Layer 5 of a small transformer language model trained on English Wikipedia (10 layers, counted from 0, width 96).
A neuron adds its activation times its output weights to the MLP's output. To switch it off is to set its activation to zero at one token and run the rest of the model.

Output weights of the MLP neurons that the questions are about. A number n stands for n times 0.0011.
n5: -4 21 57 148 229 163 7 -168 122 76 74 -108 109 -85 25 -146 121 -57 154 -166 90 95 114 -83 39 -128 48 -145 2 112 56 45 21 21 125 152 9 -25 -68 101 -90 -224 -123 -20 179 39 -21 44 216 -182 -105 -69 16 -27 -106 36 88 41 62 -198 -94 -197 -114 -215 -102 -123 43 229 -66 51 -144 -136 212 -59 -77 173 27 112 19 7 130 -217 236 4 322 145 -15 167 -17 -55 115 -64 -161 109 167 -51
n6: -246 93 -89 -23 5 -182 309 -34 128 250 -217 -82 -85 37 29 180 79 -165 111 50 -30 193 256 -70 139 -83 114 63 45 62 3 3 -14 22 -34 98 -37 -107 -86 -78 -23 -18 12 -89 -200 -24 161 20 -39 -110 -99 -91 -316 -57 -14 160 -83 71 0 -72 136 93 -72 40 -293 -115 -39 -207 23 90 138 58 26 63 -75 241 128 101 12 -143 -106 34 -67 28 -173 -84 -84 -48 200 -310 145 -2 129 114 17 -16
n7: -103 8 -139 -9 87 97 69 -36 62 278 -6 98 -388 236 -105 103 173 310 62 28 -113 181 -5 244 41 180 -181 55 138 -154 56 105 -12 -74 -175 81 -115 -109 167 82 70 263 -192 -8 -28 200 -356 201 -45 -43 -39 -50 -73 -132 32 139 -164 -99 6 64 -159 53 -113 -20 -153 -147 50 181 82 -260 146 -79 142 93 -111 -22 -188 80 -30 -23 145 135 -99 88 -20 92 60 -273 -165 97 68 -26 133 88 63 -108
n46: 212 -193 -210 72 -24 -63 205 137 315 116 298 -26 -59 53 -185 -30 20 220 -139 45 159 -78 -195 133 40 -300 12 45 -133 -48 -84 183 -13 432 9 -34 156 132 196 -105 -33 182 -140 256 120 -37 -176 193 -170 -61 -99 -31 -132 211 105 -123 101 61 -12 378 -404 62 -131 94 39 -314 -119 144 -66 -97 -2 107 54 -245 141 -88 -31 80 178 -127 -345 -144 -289 -74 -7 -148 17 -194 -19 -10 159 27 0 87 7 -106
n49: -103 58 -225 118 68 106 -310 -46 -127 167 -74 -17 160 144 83 -90 98 -151 32 118 113 121 76 -158 -196 21 -89 35 -57 -183 148 -97 46 63 -12 71 -19 60 -214 -176 -57 -43 -22 -67 82 32 205 234 -17 101 222 132 105 193 -11 -91 195 35 -193 27 -33 -109 27 106 -295 -18 -189 -62 -19 54 -53 -159 -101 -91 -253 107 70 -66 106 -80 -35 57 -62 112 -286 190 28 159 170 -281 -67 -70 -143 -59 212 254
n83: -62 118 167 -143 9 -104 -4 103 33 52 -54 25 56 74 -6 82 263 32 -101 -229 -113 -114 -195 -74 68 70 59 109 -30 68 -80 -174 46 1 -217 148 -6 -81 -35 19 125 13 -52 48 -327 139 -172 156 69 85 174 -207 -127 5 65 90 -110 -23 -148 9 -78 -60 146 -14 211 -23 30 -134 50 -131 232 18 -16 171 323 191 195 74 64 175 79 -48 -135 88 188 112 -24 110 137 -50 -123 25 123 9 80 -71
n121: -172 113 -181 38 -210 105 -222 -57 153 82 -185 85 -171 -62 -146 -50 92 -11 55 -62 104 38 127 -272 8 79 5 -9 57 -25 99 303 108 -155 126 -72 -13 -122 -165 23 -19 83 -78 -101 -84 -138 146 -109 -24 -104 -144 72 134 12 -31 14 -137 -71 -114 104 -65 -21 -175 131 18 15 -6 95 116 14 -34 -18 66 -39 132 103 -19 192 157 -32 -25 146 131 5 -132 39 61 -193 -131 -205 -121 46 30 114 27 8
n125: -67 -16 -11 -17 86 131 -71 48 -151 -73 212 99 -123 -255 -125 24 -143 128 -101 -43 62 -100 5 -268 50 212 95 -32 175 -33 23 -33 17 -45 -162 -80 94 121 -269 -252 -3 32 -187 -174 -43 53 -136 -159 -21 -186 -313 -152 173 43 -155 -176 172 -236 -72 -34 124 -90 268 -217 -423 -34 156 43 13 -1 153 -30 36 48 -18 58 41 21 -31 -137 -41 -83 -271 -222 362 12 144 -25 -183 249 224 55 -253 238 42 -224
n127: -211 90 -81 102 108 -40 -63 16 -27 194 -29 -2 70 -89 48 -50 58 -148 100 24 12 -19 -169 -487 -81 33 -3 43 -46 294 36 -6 153 156 196 205 -89 -256 -121 -69 -35 208 -77 24 -169 -152 -51 26 2 59 116 -35 48 191 59 -6 302 -62 -166 18 140 -163 59 108 18 -36 41 -67 137 315 -7 -2 -104 -73 138 7 71 -16 57 105 -209 283 -14 33 317 -184 -76 -28 -37 -116 -17 54 53 -137 279 108
n131: 253 -159 -105 106 128 190 17 262 123 -156 49 53 -185 -213 192 134 -98 -46 -162 -110 -5 24 -73 -141 -99 -110 -235 -171 229 -15 165 92 23 62 72 -20 -14 114 199 -56 -45 77 100 -79 52 -88 -40 142 295 53 -11 -20 148 -170 66 82 -11 -138 47 -147 68 -359 -169 42 -82 84 -93 -143 123 -37 235 -206 -66 -71 102 118 -97 13 -128 68 -73 204 -43 178 117 360 194 59 22 34 183 36 -80 75 -8 133
n139: -128 243 353 82 15 118 -70 -380 -18 260 -114 101 102 -101 46 109 -27 -78 17 118 -320 284 -52 -89 -74 377 41 -298 59 54 24 40 -117 -219 -21 -14 56 -203 -6 153 233 27 -89 136 -145 -9 55 96 -49 8 -101 -106 -9 -49 -116 67 -76 -39 -117 -233 -325 -31 -3 -58 -210 105 28 348 -24 -82 9 -152 53 -125 174 -70 -178 -81 -50 44 -140 207 -66 -63 -258 -5 -170 -21 29 58 -39 44 97 9 -43 166
n152: -55 -9 68 -9 -236 148 264 128 -235 -73 106 52 -84 -81 94 -115 73 -180 -122 111 169 -27 -47 -119 -38 63 -29 216 278 181 -53 -283 31 88 109 96 155 -44 -137 319 -115 -70 339 -199 -109 262 -45 -139 -111 -7 71 -76 -56 -190 -22 -116 113 201 60 -11 109 38 48 -178 20 196 -167 13 -45 55 40 112 -172 494 47 13 -39 -158 134 -279 -83 -157 -68 43 -27 -9 -230 -119 -11 -1 94 326 311 -267 -116 -55
n203: 230 -205 -260 131 -47 -81 11 59 131 61 22 -8 142 -355 111 -28 -88 -52 107 50 -231 -259 -70 86 82 14 154 -141 190 232 57 141 -19 -122 -96 50 142 -5 -104 -19 -86 -95 194 -40 -117 -215 -14 49 -93 99 -84 96 136 222 -48 104 173 -174 -57 13 201 66 -308 -245 -156 -8 -187 -47 -145 251 82 -62 114 -56 -7 31 -252 92 -28 104 -107 -101 30 2 -77 -60 89 43 95 157 -86 -2 -226 -124 42 -109
n216: -193 34 -135 -32 -79 -46 -72 44 -54 -81 45 56 -143 159 140 -85 61 -28 -76 -69 -7 -135 -98 -398 142 112 83 51 57 -2 76 -101 4 -162 69 6 75 10 41 -62 -71 -49 -138 -39 59 -33 -171 289 61 -117 -149 38 291 67 103 -150 -28 -117 -181 36 -97 -132 276 6 -78 73 13 -142 117 -148 -105 110 -87 -82 212 15 -119 20 81 -40 -23 58 -136 38 362 -126 -58 -12 -55 -192 180 71 82 -185 -25 -70
n233: -51 169 -182 -109 -13 -36 -21 -100 -160 -259 -29 -50 -169 -219 -277 11 -136 233 -270 -29 86 -305 -47 62 -298 -86 -92 119 127 109 283 121 -6 -122 -2 -39 -52 -227 9 -26 -8 123 112 -25 153 146 154 -70 -47 19 -253 -77 213 55 -78 85 67 8 52 90 -354 -74 -56 185 -86 -185 10 259 -99 66 12 -134 -38 -1 226 167 -148 30 158 5 -113 -66 46 -129 -99 -36 93 -105 -10 157 251 -93 -46 -11 -139 210
n236: -55 109 160 -68 -198 26 -24 -142 -113 -58 106 -19 2 -82 -159 124 -110 -29 159 12 -40 165 51 148 70 102 -137 -90 183 124 -19 96 -201 61 34 -121 -64 -102 54 16 -24 3 -43 -13 78 -262 -15 33 -160 52 162 260 -135 131 190 -79 73 288 117 -273 242 154 -1 50 85 42 66 -85 -10 67 -84 92 32 180 -84 -129 -165 -156 84 -47 -61 318 226 -111 -228 -278 263 59 -71 -57 -244 11 114 -106 -59 -51

Each question names a token from some text and the token that comes next. It shows the activations a of the neurons there, in the order above. A number n stands for n times 0.06.

Then comes g, the gradient of the next token's log-probability with respect to the MLP's output, scaled to length 1. A neuron's effect is roughly proportional to its activation times (output weights . g). A number n stands for n times 0.00086.

" Wal", then "king"
a: 3 -13 -14 -4 -7 23 -8 -8 -3 -3 8 -3 2 6 0 -12
g: -170 75 -193 -89 -9 63 213 -22 -176 -206 45 -117 9 -16 68 99 294 -195 -28 -87 -50 82 47 46 8 -37 -162 173 -47 -56 -56 -155 118 -148 -118 16 -45 -235 -41 152 146 -64 118 55 64 32 -303 -3 -94 70 150 -52 21 -310 -4 -162 -79 153 -85 -92 15 36 182 -81 -57 80 215 123 -57 165 120 10 -238 8 -5 118 105 -197 15 80 89 -27 136 -3 30 52 111 -41 -42 -62 -172 48 -26 66 -35 178
Which neuron, switched off, lowers the next token's probability most? n83

" Bas", then "a"
a: 8 111 13 -1 0 -10 45 -16 -2 0 1 3 0 -12 1 6
g: -126 -117 30 139 84 27 64 75 -26 62 -34 -46 -152 19 -197 11 -44 -145 282 -114 -26 95 288 26 43 -65 218 -113 38 81 84 260 67 -78 32 129 -3 104 -79 7 18 103 44 -15 55 -233 227 -85 -71 -73 -51 25 -46 -107 -77 100 74 -80 126 -2 130 -141 76 33 199 2 -51 -51 -204 98 -88 75 -131 5 -106 -207 -99 -12 254 -376 149 28 102 -21 -105 -35 -209 -115 139 -4 -70 -90 13 -91 -40 -160
Which neuron, switched off, lowers the next token's probability most? n6

" ", then " |"
a: -101 -2 -22 5 -15 1 12 0 -15 8 0 0 31 -1 4 7
g: 91 -63 -11 51 -143 106 -71 56 22 108 -159 -103 -190 81 66 -128 -163 94 105 65 -158 177 121 242 95 46 51 210 30 91 46 -155 48 -133 55 3 -228 -152 74 -96 185 76 181 161 -77 32 -61 38 -73 162 42 57 93 -13 -40 -2 -42 95 -135 -67 -53 -99 75 -28 -79 -54 118 -21 -213 -228 -148 167 147 161 -48 -162 339 159 -96 46 -23 -168 -147 -30 -139 -103 106 -183 86 12 -96 134 -71 -14 -146 54
Which neuron, switched off, raises the next token's probability most? n7

" World", then " Championships"
a: -6 -5 5 2 19 3 7 -3 -17 1 0 -8 -3 5 1 33
g: -29 -55 206 33 -103 -182 73 175 153 119 171 2 54 -115 -96 165 -40 38 -301 -103 -60 -29 217 -210 36 35 71 -59 -156 132 -184 -309 -1 87 0 -25 -7 -74 -83 15 -82 -240 11 4 2 -81 2 46 2 -87 -7 -203 19 -79 -50 -126 142 -45 103 120 19 -180 85 -274 -125 -48 -5 78 47 120 77 4 62 28 -74 -40 -131 -141 -52 2 46 -166 39 79 84 -236 -192 -105 -181 -14 127 189 -79 56 -175 150
Which neuron, switched off, raises the next token's probability most? n236

"ua", then ","
a: -6 2 -2 5 -8 -70 4 -5 -2 -3 1 0 -2 3 -4 9
g: 167 -148 162 47 125 129 -18 165 -246 58 52 -94 -169 74 102 133 -23 -79 -150 48 126 52 117 -21 -35 85 -44 -126 25 -27 -99 338 -13 -53 -89 2 48 -112 -122 -55 -63 103 24 217 164 -98 -228 166 -203 -100 -21 29 3 -278 143 182 -28 12 -135 -18 189 80 -76 230 127 137 20 -80 22 163 -44 74 -21 -128 -22 -129 -88 -230 -97 105 -53 93 57 138 -131 -198 -61 31 5 -201 -42 -52 21 -34 -45 23
Which neuron, switched off, lowers the next token's probability most? n83

"er", then " and"
a: -4 -53 -86 10 2 -1 67 -9 -7 1 3 -13 -16 0 2 14
g: 157 14 75 33 73 -135 118 -75 121 109 101 -63 -255 6 123 107 -46 146 -4 80 -118 -87 116 56 59 230 275 213 6 -200 6 97 12 -148 -48 -116 -52 -156 -81 90 26 -121 15 237 73 50 -167 245 -84 13 113 -272 21 -47 339 25 127 105 -22 -27 87 -55 -122 85 -77 185 24 -15 24 70 -47 216 -162 -14 126 4 -153 9 90 -92 68 -61 98 42 -9 -98 -30 35 -60 -216 -170 15 81 -10 34 185
Which neuron, switched off, raises the next token's probability most? n7

" |", then " Team"
a: -3 8 -81 9 -1 4 -7 -10 -128 -41 1 -8 -6 -25 8 -13
g: -196 10 91 -72 -45 -280 131 -24 88 -72 77 -70 59 -83 -144 -139 124 -59 -120 30 131 98 -107 -79 100 -30 -34 13 62 -32 -161 114 120 120 -232 -27 -87 114 185 -23 -196 -152 62 -201 -50 147 -146 98 -223 121 67 -37 60 28 -20 -96 -17 -135 92 -71 -101 134 169 -135 -225 -33 -21 -53 51 98 -139 237 96 132 -81 -143 -84 -73 2 66 63 -14 77 120 -89 -80 17 -26 -35 227 -309 110 -158 -96 176 -155
Which neuron, switched off, lowers the next token's probability most? n131

" as", then " Po"
a: -4 5 3 2 -5 2 15 -2 58 0 23 -2 7 -26 -3 8
g: 28 -152 -113 260 40 9 172 122 147 -164 -104 17 -40 9 56 229 104 -84 128 155 88 38 65 118 -121 141 33 -59 -125 -78 -35 52 -198 140 41 -170 -80 -148 14 149 -70 87 73 -141 -14 -46 5 -297 26 -26 -141 10 -336 38 -173 194 -66 -226 -44 11 31 117 -167 -141 40 -6 -10 -64 -53 -175 -71 -23 -184 71 -148 -85 -73 -71 -91 -27 71 -64 55 96 -127 107 -139 16 46 -184 -34 124 5 -209 -109 -184
Which neuron, switched off, raises the next token's probability most? n127

"um", then "burg"
a: 9 1 19 -8 -83 -5 8 -6 3 -3 -5 7 14 0 0 -8
g: 33 51 -111 -73 156 -10 -71 -97 158 -74 19 -9 166 65 113 -57 -164 -13 99 363 -42 -220 -49 -93 132 -45 -147 -26 -31 337 -69 -15 -225 -22 -91 -39 156 8 -34 -118 -31 -123 -106 24 -63 15 179 166 26 177 -83 124 -26 192 -5 91 32 130 55 110 -133 -153 -73 113 -85 153 82 119 -72 -130 -68 31 30 -132 -145 -48 6 -114 10 10 117 99 -17 111 -105 79 164 4 -190 -181 142 -102 29 -81 -133 314
Which neuron, switched off, raises the next token's probability most? n49

" Ab", then "st"
a: -474 8 1 5 14 -5 3 0 -2 26 -7 2 -2 -2 3 11
g: -3 -8 -94 -83 114 71 111 182 -78 -170 139 -157 -26 -247 -178 -152 108 -107 -67 135 -127 95 69 175 97 -115 -194 79 -38 -113 -33 12 42 -248 -44 -46 -17 193 -84 -216 31 208 -106 -24 36 -42 -1 159 31 -115 -203 -11 107 171 218 70 13 37 200 53 -29 220 -248 -10 -127 2 104 -188 98 -90 -35 34 -71 50 -75 78 84 70 -127 -46 69 153 24 -13 -97 -123 197 -157 13 25 21 245 89 15 -81 -128
Which neuron, switched off, lowers the next token's probability most? n5

"3", then "rd"
a: -123 -5 -5 9 -6 -3 11 22 10 2 -2 43 -1 6 1 -3
g: -205 -155 57 56 -27 -97 106 195 -118 -20 -142 168 197 76 -137 75 -45 -83 132 -16 10 65 -95 -79 123 -288 -63 -29 -105 -5 89 7 110 218 -172 53 95 -40 2 -244 127 -19 -146 -58 93 -95 -127 -165 16 -126 -64 -81 20 -124 -42 -326 -49 -172 -335 -79 -24 145 -54 61 -55 -142 164 118 208 4 -33 82 24 100 -191 -58 125 139 50 100 181 -32 115 -99 -27 74 52 64 85 -23 -21 -61 15 -115 -38 -131
Which neuron, switched off, lowers the next token's probability most? n125

"whose", then " goal"
a: -1 -1 22 -31 -5 0 3 -2 -16 -52 8 3 5 10 -23 -20
g: 63 72 53 71 -51 -38 -238 120 -29 -58 232 -131 6 28 92 89 0 -19 -38 272 -48 -68 97 -111 -285 144 7 -147 232 -218 -82 -123 64 56 -162 23 -210 147 98 -177 -174 -143 46 -42 -6 -98 89 74 88 -52 -9 -103 132 222 -42 125 -119 -170 88 55 -34 35 20 -7 -128 177 -57 116 -160 -63 29 -52 12 29 -94 29 -248 16 -28 104 10 -163 82 -182 -33 159 86 90 -28 221 -86 242 -108 102 -64 -54
Which neuron, switched off, raises the next token's probability most? n131

"1", then "0"
a: -12 3 17 1 -157 5 34 -4 -14 -8 9 6 5 8 209 6
g: 66 102 51 -79 -410 -98 165 28 -9 -57 -152 132 157 -52 -16 2 120 226 -83 -73 206 -58 -171 135 -107 -116 22 -11 149 131 -42 100 -77 59 -26 -59 17 -96 134 26 68 -16 29 212 28 49 -65 -31 165 76 21 -38 -226 54 74 211 158 3 22 -8 58 -26 63 159 89 -128 280 0 -10 125 2 -145 190 -343 -55 -162 59 -269 -33 -107 -6 87 -16 -99 -81 -21 3 -32 -2 48 -41 168 -34 -167 41 -79
Which neuron, switched off, lowers the next token's probability most? n49

"|", then " World"
a: -4 4 -24 0 -6 7 -5 -9 -216 0 0 1 5 -245 5 8
g: -107 -76 -159 0 171 -118 257 12 86 -20 28 -229 64 -29 -19 -95 112 -201 64 -133 28 94 127 -45 3 159 -96 -85 -171 98 -219 135 -3 -20 -143 -106 7 -45 95 -12 -57 46 65 -132 -142 219 5 67 152 50 -27 -134 -202 -152 126 16 -123 -287 -33 -12 -34 130 34 -53 136 -98 9 -31 -42 274 -26 167 56 -23 -143 -184 -160 70 32 -125 -75 -59 -119 -103 -79 -189 72 43 110 9 -103 147 -232 -166 182 -72
Which neuron, switched off, lowers the next token's probability most? n216

" |", then " "
a: 2 11 172 -5 -4 2 3 -16 2 -44 86 6 -2 0 -20 130
g: -204 -26 200 96 186 45 -19 1 -59 0 -36 47 26 -27 6 180 -181 -81 -153 160 157 245 -47 94 -13 53 43 94 18 -104 224 -32 -83 165 210 -28 178 -176 -179 -37 -40 -72 9 -87 -101 79 -45 -86 84 38 -142 111 -31 -7 -166 -78 -11 -303 114 71 -95 -187 -57 159 69 -59 66 173 192 -58 60 -2 -14 14 32 330 -32 -118 -100 37 113 -218 44 -78 9 -17 -121 133 -254 126 138 2 143 -68 -6 12
Which neuron, switched off, raises the next token's probability most? n236

"s", then " that"
a: 5 3 4 9 -6 -26 -2 0 0 48 0 0 151 8 19 11
g: 30 73 -131 60 218 -148 -104 13 -90 -142 50 52 205 238 60 -271 -89 -93 146 37 109 -266 -133 158 -163 72 -63 113 65 53 14 69 39 -86 46 104 -76 -107 -52 77 93 24 -65 -97 226 96 -259 -56 135 -62 97 14 260 47 -79 235 41 -52 -43 87 62 63 -7 -185 89 -62 -181 85 185 135 64 -75 -123 -162 -71 -31 19 132 -113 58 -105 3 -157 48 21 237 34 -106 80 -64 -28 190 -63 54 150 109
Which neuron, switched off, lowers the next token's probability most? n203

" Hav", then "ana"
a: -73 -3 -58 2 0 -23 3 -2 24 10 6 3 -6 0 2 5
g: -70 242 103 118 -18 -181 -128 60 309 133 -214 -10 -105 -118 97 -147 -53 -35 4 -10 1 153 -69 -95 63 246 58 -62 -122 -223 -42 -146 226 52 69 5 51 148 -171 183 -92 164 -10 -234 126 -39 86 -181 14 191 11 -63 36 -129 -99 -146 51 150 -18 -139 18 -12 -195 -10 166 -58 -97 -38 45 126 43 64 -61 -102 160 -90 -41 -121 55 -125 -119 -83 71 104 82 -51 -65 140 17 -21 37 -96 57 220 135 -172
Which neuron, switched off, raises the next token's probability most? n5

" in", then "s"
a: 4 3 -46 16 1 1 5 1 -28 -3 15 -1 -3 -21 3 17
g: 0 203 47 -39 -65 -179 -78 67 191 -54 -103 -61 -87 -255 100 18 84 104 -134 -93 139 124 123 -171 -1 183 8 -111 147 -55 -54 3 80 62 -130 166 144 -59 8 -271 -158 5 -134 -41 2 -21 123 37 241 -91 -114 48 -84 -133 -45 -268 24 -5 -184 -69 -20 2 68 44 60 101 141 132 -189 -15 2 -2 22 1 23 -204 -367 41 -15 -88 88 180 43 -202 59 151 62 109 188 105 124 73 34 -51 108 -69
Which neuron, switched off, raises the next token's probability most? n216

" by", then " Game"
a: -1 -1 2 -26 13 4 17 -1 13 0 11 -4 -3 -4 0 16
g: 50 -96 -3 44 118 28 -269 -100 150 -31 -77 108 215 -3 94 -73 9 -160 98 -12 7 91 -115 -145 -123 49 -51 -238 300 -53 78 -93 -57 118 -71 -83 -217 115 84 -134 -174 -41 179 -338 -77 56 -24 -4 -35 -77 -27 -2 -95 6 -29 -126 -178 -21 263 -44 4 36 105 125 -119 18 -121 -235 18 -8 -35 -14 158 228 -88 -20 -101 -77 -108 -173 -104 -114 -28 83 16 -212 -69 58 -124 -44 -118 -74 189 118 -73 69
Which neuron, switched off, lowers the next token's probability most? n46

" |", then " S"
a: -297 6 23 -1 -5 -6 2 122 -4 -35 0 -14 -1 -21 4 -7
g: 20 -14 -160 -77 -31 18 132 -148 -53 -15 -52 128 -32 68 -87 -112 149 -182 119 -21 -13 -161 -261 53 107 -44 87 -110 -132 103 -105 146 149 -78 -82 -4 -218 -130 -63 97 -165 212 138 8 -145 137 9 -147 -76 31 -49 2 -184 90 -48 -18 127 -107 -22 38 -132 33 26 -224 -97 -215 15 -104 -115 -36 -128 -83 141 -123 -89 -153 -120 -201 -241 -174 116 95 236 -151 -154 -96 -186 69 65 128 -79 45 62 -69 107 -132
Which neuron, switched off, lowers the next token's probability most? n131

"9", then "7"
a: -152 2 6 10 5 6 7 -17 -5 2 6 -5 -1 -2 8 -66
g: 69 -111 67 -150 78 -55 -84 -52 -141 22 127 -97 -86 5 35 0 -211 -28 130 -50 243 -28 -120 22 -8 -42 -77 -87 -27 45 -6 -230 11 -54 140 -125 55 -137 45 55 197 -27 78 -27 59 233 -24 -18 -116 149 60 63 143 54 -71 -107 -178 -98 54 103 -177 199 170 94 -259 -142 -37 122 45 147 -134 -162 -116 -242 -106 80 37 45 -5 -71 171 79 7 157 118 69 1 -22 -43 353 330 -21 -85 20 53 -113
Which neuron, switched off, lowers the next token's probability most? n236

" have", then " appeared"
a: 1 6 11 7 0 -6 6 -3 5 50 10 -1 -7 4 -70 -25
g: -31 -9 -24 101 -95 132 68 6 -147 -79 -133 -84 56 -49 -114 -114 -138 89 94 94 -9 -51 60 -145 74 228 55 23 -154 -6 81 -100 123 -27 -13 76 -213 -74 211 -137 -20 -65 -57 -221 -10 113 63 -49 4 -106 -67 103 -24 -58 251 -5 8 50 -37 -68 202 70 -23 92 86 138 -102 -99 -88 -206 90 -18 5 160 76 40 152 -184 61 -116 237 -16 -150 52 -5 -407 62 -222 159 -210 168 72 139 -101 102 169
Which neuron, switched off, raises the next token's probability most? n131

"king", then " Cup"
a: -14 5 10 3 -28 9 -9 -2 10 13 4 0 -1 -4 -13 5
g: 3 64 -209 10 134 -227 169 110 153 -38 19 -94 261 102 -72 29 -58 -178 17 110 -132 34 104 -31 -19 -76 -119 -82 -198 194 165 45 163 26 18 134 -21 122 -19 -64 79 -128 -65 -98 -49 -55 185 211 -197 -90 235 -172 74 156 31 243 94 0 -35 86 -41 2 110 10 20 70 -164 -70 -39 158 89 176 58 116 -217 9 -35 -129 -21 70 23 -207 51 324 -110 -60 24 20 -156 -65 155 90 -77 32 -2 -10
Which neuron, switched off, raises the next token's probability most? n49

" an", then "throp"
a: 3 5 6 8 52 8 0 11 -1 3 -9 17 -7 5 21 -12
g: -53 40 76 -22 -112 69 -19 -86 104 -15 -273 -90 -128 137 -33 -157 -61 -124 142 -79 -128 13 -205 -65 7 246 -117 101 -88 -114 -184 -24 30 -85 -76 102 83 78 -69 211 186 45 -293 28 -19 218 165 13 3 191 140 -83 -143 73 250 -129 -135 111 -239 -118 -105 26 -58 27 -33 228 125 21 183 -33 123 8 -44 18 -32 -14 -60 -72 -69 11 8 -126 -246 109 -30 186 27 201 -171 -47 19 -44 44 -34 -62 53
Which neuron, switched off, raises the next token's probability most? n233

" a", then " pair"
a: 5 6 3 -12 -3 2 2 -1 -1 8 -6 -9 -5 -37 -96 -5
g: -55 39 136 18 -153 -208 120 -40 80 132 -42 -80 262 36 -110 -77 110 -3 72 11 150 -32 264 -124 85 17 -16 -135 -27 11 148 -74 63 -10 -91 36 -242 4 -121 -55 -198 -14 119 -104 21 110 114 -7 191 17 -25 4 184 214 296 -155 222 -71 35 117 -35 233 40 -65 2 125 146 -12 -75 13 0 -43 -216 -183 93 -26 249 -54 73 146 240 -49 -15 -128 28 16 -83 33 133 44 -12 130 117 64 -144 -143
Which neuron, switched off, lowers the next token's probability most? n233

" ", then "2"
a: -119 2 -7 1 -21 2 12 -2 1 7 0 -7 15 6 3 -1
g: -59 26 -115 -41 94 -71 34 -258 -139 59 -21 78 66 -55 70 102 130 -34 -41 -81 174 -35 -50 -43 4 292 -61 -164 101 -96 8 205 25 144 -26 144 79 88 -190 131 9 -188 -149 53 83 -223 124 -42 82 -116 -9 -51 110 -139 102 5 -154 23 129 80 -83 293 13 45 30 40 -204 -101 203 -4 58 -107 -85 -9 -91 266 -286 -135 168 -135 -141 89 166 67 33 126 -123 60 -63 29 150 -143 54 115 60 -52
Which neuron, switched off, raises the next token's probability most? n5

"t", then "rus"
a: -89 9 8 0 -8 8 12 -7 2 -1 110 52 -82 -102 22 79
g: -20 -197 214 13 60 194 -179 11 185 -100 70 -68 -89 104 67 -168 3 -82 21 -222 -36 150 -152 -88 60 -185 -77 -177 -132 -57 -71 -38 110 164 -34 -191 -37 -14 -69 -120 -108 66 2 -94 163 27 -48 23 -88 189 111 -61 89 -115 118 -26 146 188 77 33 54 -74 3 176 -101 82 267 138 105 -34 254 131 120 61 -107 137 70 -84 46 164 77 70 207 -83 86 -11 -52 -14 28 4 83 117 211 213 132 -188
Which neuron, switched off, lowers the next token's probability most? n203

" the", then " other"
a: 4 -5 -3 4 9 4 1 -8 -115 -21 3 0 -3 -9 2 -3
g: -93 -264 88 -147 -72 146 -41 -15 -72 -5 86 143 -65 53 -78 64 -77 -20 174 53 -38 -171 5 79 114 10 240 -46 -36 36 -98 85 -172 23 128 80 43 -362 -196 77 107 83 84 36 191 -184 2 15 139 -81 41 52 176 132 172 -73 177 145 -187 164 -59 -109 -121 85 173 29 -80 -135 -214 114 -24 -11 -35 111 -1 16 312 203 32 56 -87 -79 184 -53 -59 112 -43 -33 186 -50 2 95 -46 -52 -43 -97
Which neuron, switched off, raises the next token's probability most? n127

":", then "5"
a: -6 -1 7 1 -12 8 230 -15 11 26 -6 9 2 -91 8 4
g: 54 165 29 166 -34 168 304 14 -159 129 -186 -180 57 56 35 -162 56 -139 69 -24 -40 -183 -90 -172 -180 -49 14 -24 104 -83 -129 118 198 6 35 -67 -39 80 -58 65 133 6 -33 55 181 248 -24 -24 -217 -230 -225 161 -51 104 56 52 -16 118 45 -200 -74 30 -48 7 -65 42 46 41 -127 174 -7 37 -18 -31 88 112 -105 237 -150 -21 244 -106 103 17 48 -14 168 -9 -105 -140 -51 -167 -103 137 -17 -182
Which neuron, switched off, lowers the next token's probability most? n121

"circ", then "led"
a: 8 -4 -76 0 67 -6 3 -7 -25 -9 347 -29 -185 -5 2 79
g: -131 25 -101 -53 85 -95 -219 150 -33 123 -178 237 212 -77 107 -87 193 -70 -7 -110 -111 -149 61 -217 -79 6 148 100 33 63 0 -127 244 62 45 -291 10 -93 -49 75 135 -64 -72 48 -62 100 -108 60 226 10 -38 34 -54 4 -138 -52 50 159 174 145 -134 96 -16 -35 -73 77 -200 44 -200 73 -3 90 -49 66 32 139 -186 40 -18 128 322 27 -48 109 -91 -318 -104 -11 47 48 -34 -26 38 -96 62 52
Which neuron, switched off, lowers the next token's probability most? n139

"a", then "gi"
a: -19 4 1 -9 -5 -81 -1 -7 -1 -2 3 -10 1 18 10 0
g: -51 56 298 35 -30 -67 37 183 118 -62 42 63 77 4 -139 -93 -130 -87 -35 106 115 -151 4 -113 45 -247 -176 -22 43 -33 84 233 -13 84 6 -81 -63 266 108 93 -20 -296 -52 -45 98 -164 201 -107 40 -124 180 145 111 -71 -67 -182 -64 -59 -63 192 76 -12 91 -289 51 46 -124 62 -60 -103 13 192 -105 -58 56 -69 55 -11 168 -170 -65 53 -18 -123 -15 37 -195 23 30 -46 279 -66 -50 -23 144 -153
Which neuron, switched off, lowers the next token's probability most? n83

",", then " Colombia"
a: -12 9 -7 6 1 3 -6 -3 24 40 10 10 10 -271 7 14
g: 79 18 29 19 -138 -221 162 2 176 34 -220 -150 133 -236 -42 -44 -61 119 18 -152 94 -134 157 -34 39 127 148 90 -213 50 -111 -6 -28 -15 -5 -30 9 32 -45 -27 -117 -165 77 -30 49 55 82 -58 -76 126 -137 -193 143 -57 66 -73 -31 51 -71 -26 269 79 -152 -20 190 -122 161 85 59 135 -16 68 -33 -57 -87 122 97 98 33 156 -25 18 -63 -292 105 10 184 -59 10 342 -74 75 -268 110 -208 39
Which neuron, switched off, lowers the next token's probability most? n216

"0", then "."
a: 41 -6 2 -3 -70 3 -36 -8 -34 18 4 5 10 -16 -11 -2
g: 9 117 -69 -57 -1 21 -41 358 -303 149 79 -4 -96 -35 136 -117 130 52 121 -78 -7 247 -71 -132 50 -76 -72 -211 137 -20 -21 59 21 114 -52 22 -16 -30 -121 -64 66 14 127 -84 24 67 98 133 15 -144 -159 211 35 -13 77 -17 -196 -8 -194 43 -11 63 13 117 34 -178 200 -85 -42 -78 -94 -2 74 -195 -39 -84 -94 -18 -59 243 -74 -82 -275 -99 143 57 -158 -187 -95 158 206 -38 -58 111 -59 -205
Which neuron, switched off, lowers the next token's probability most? n49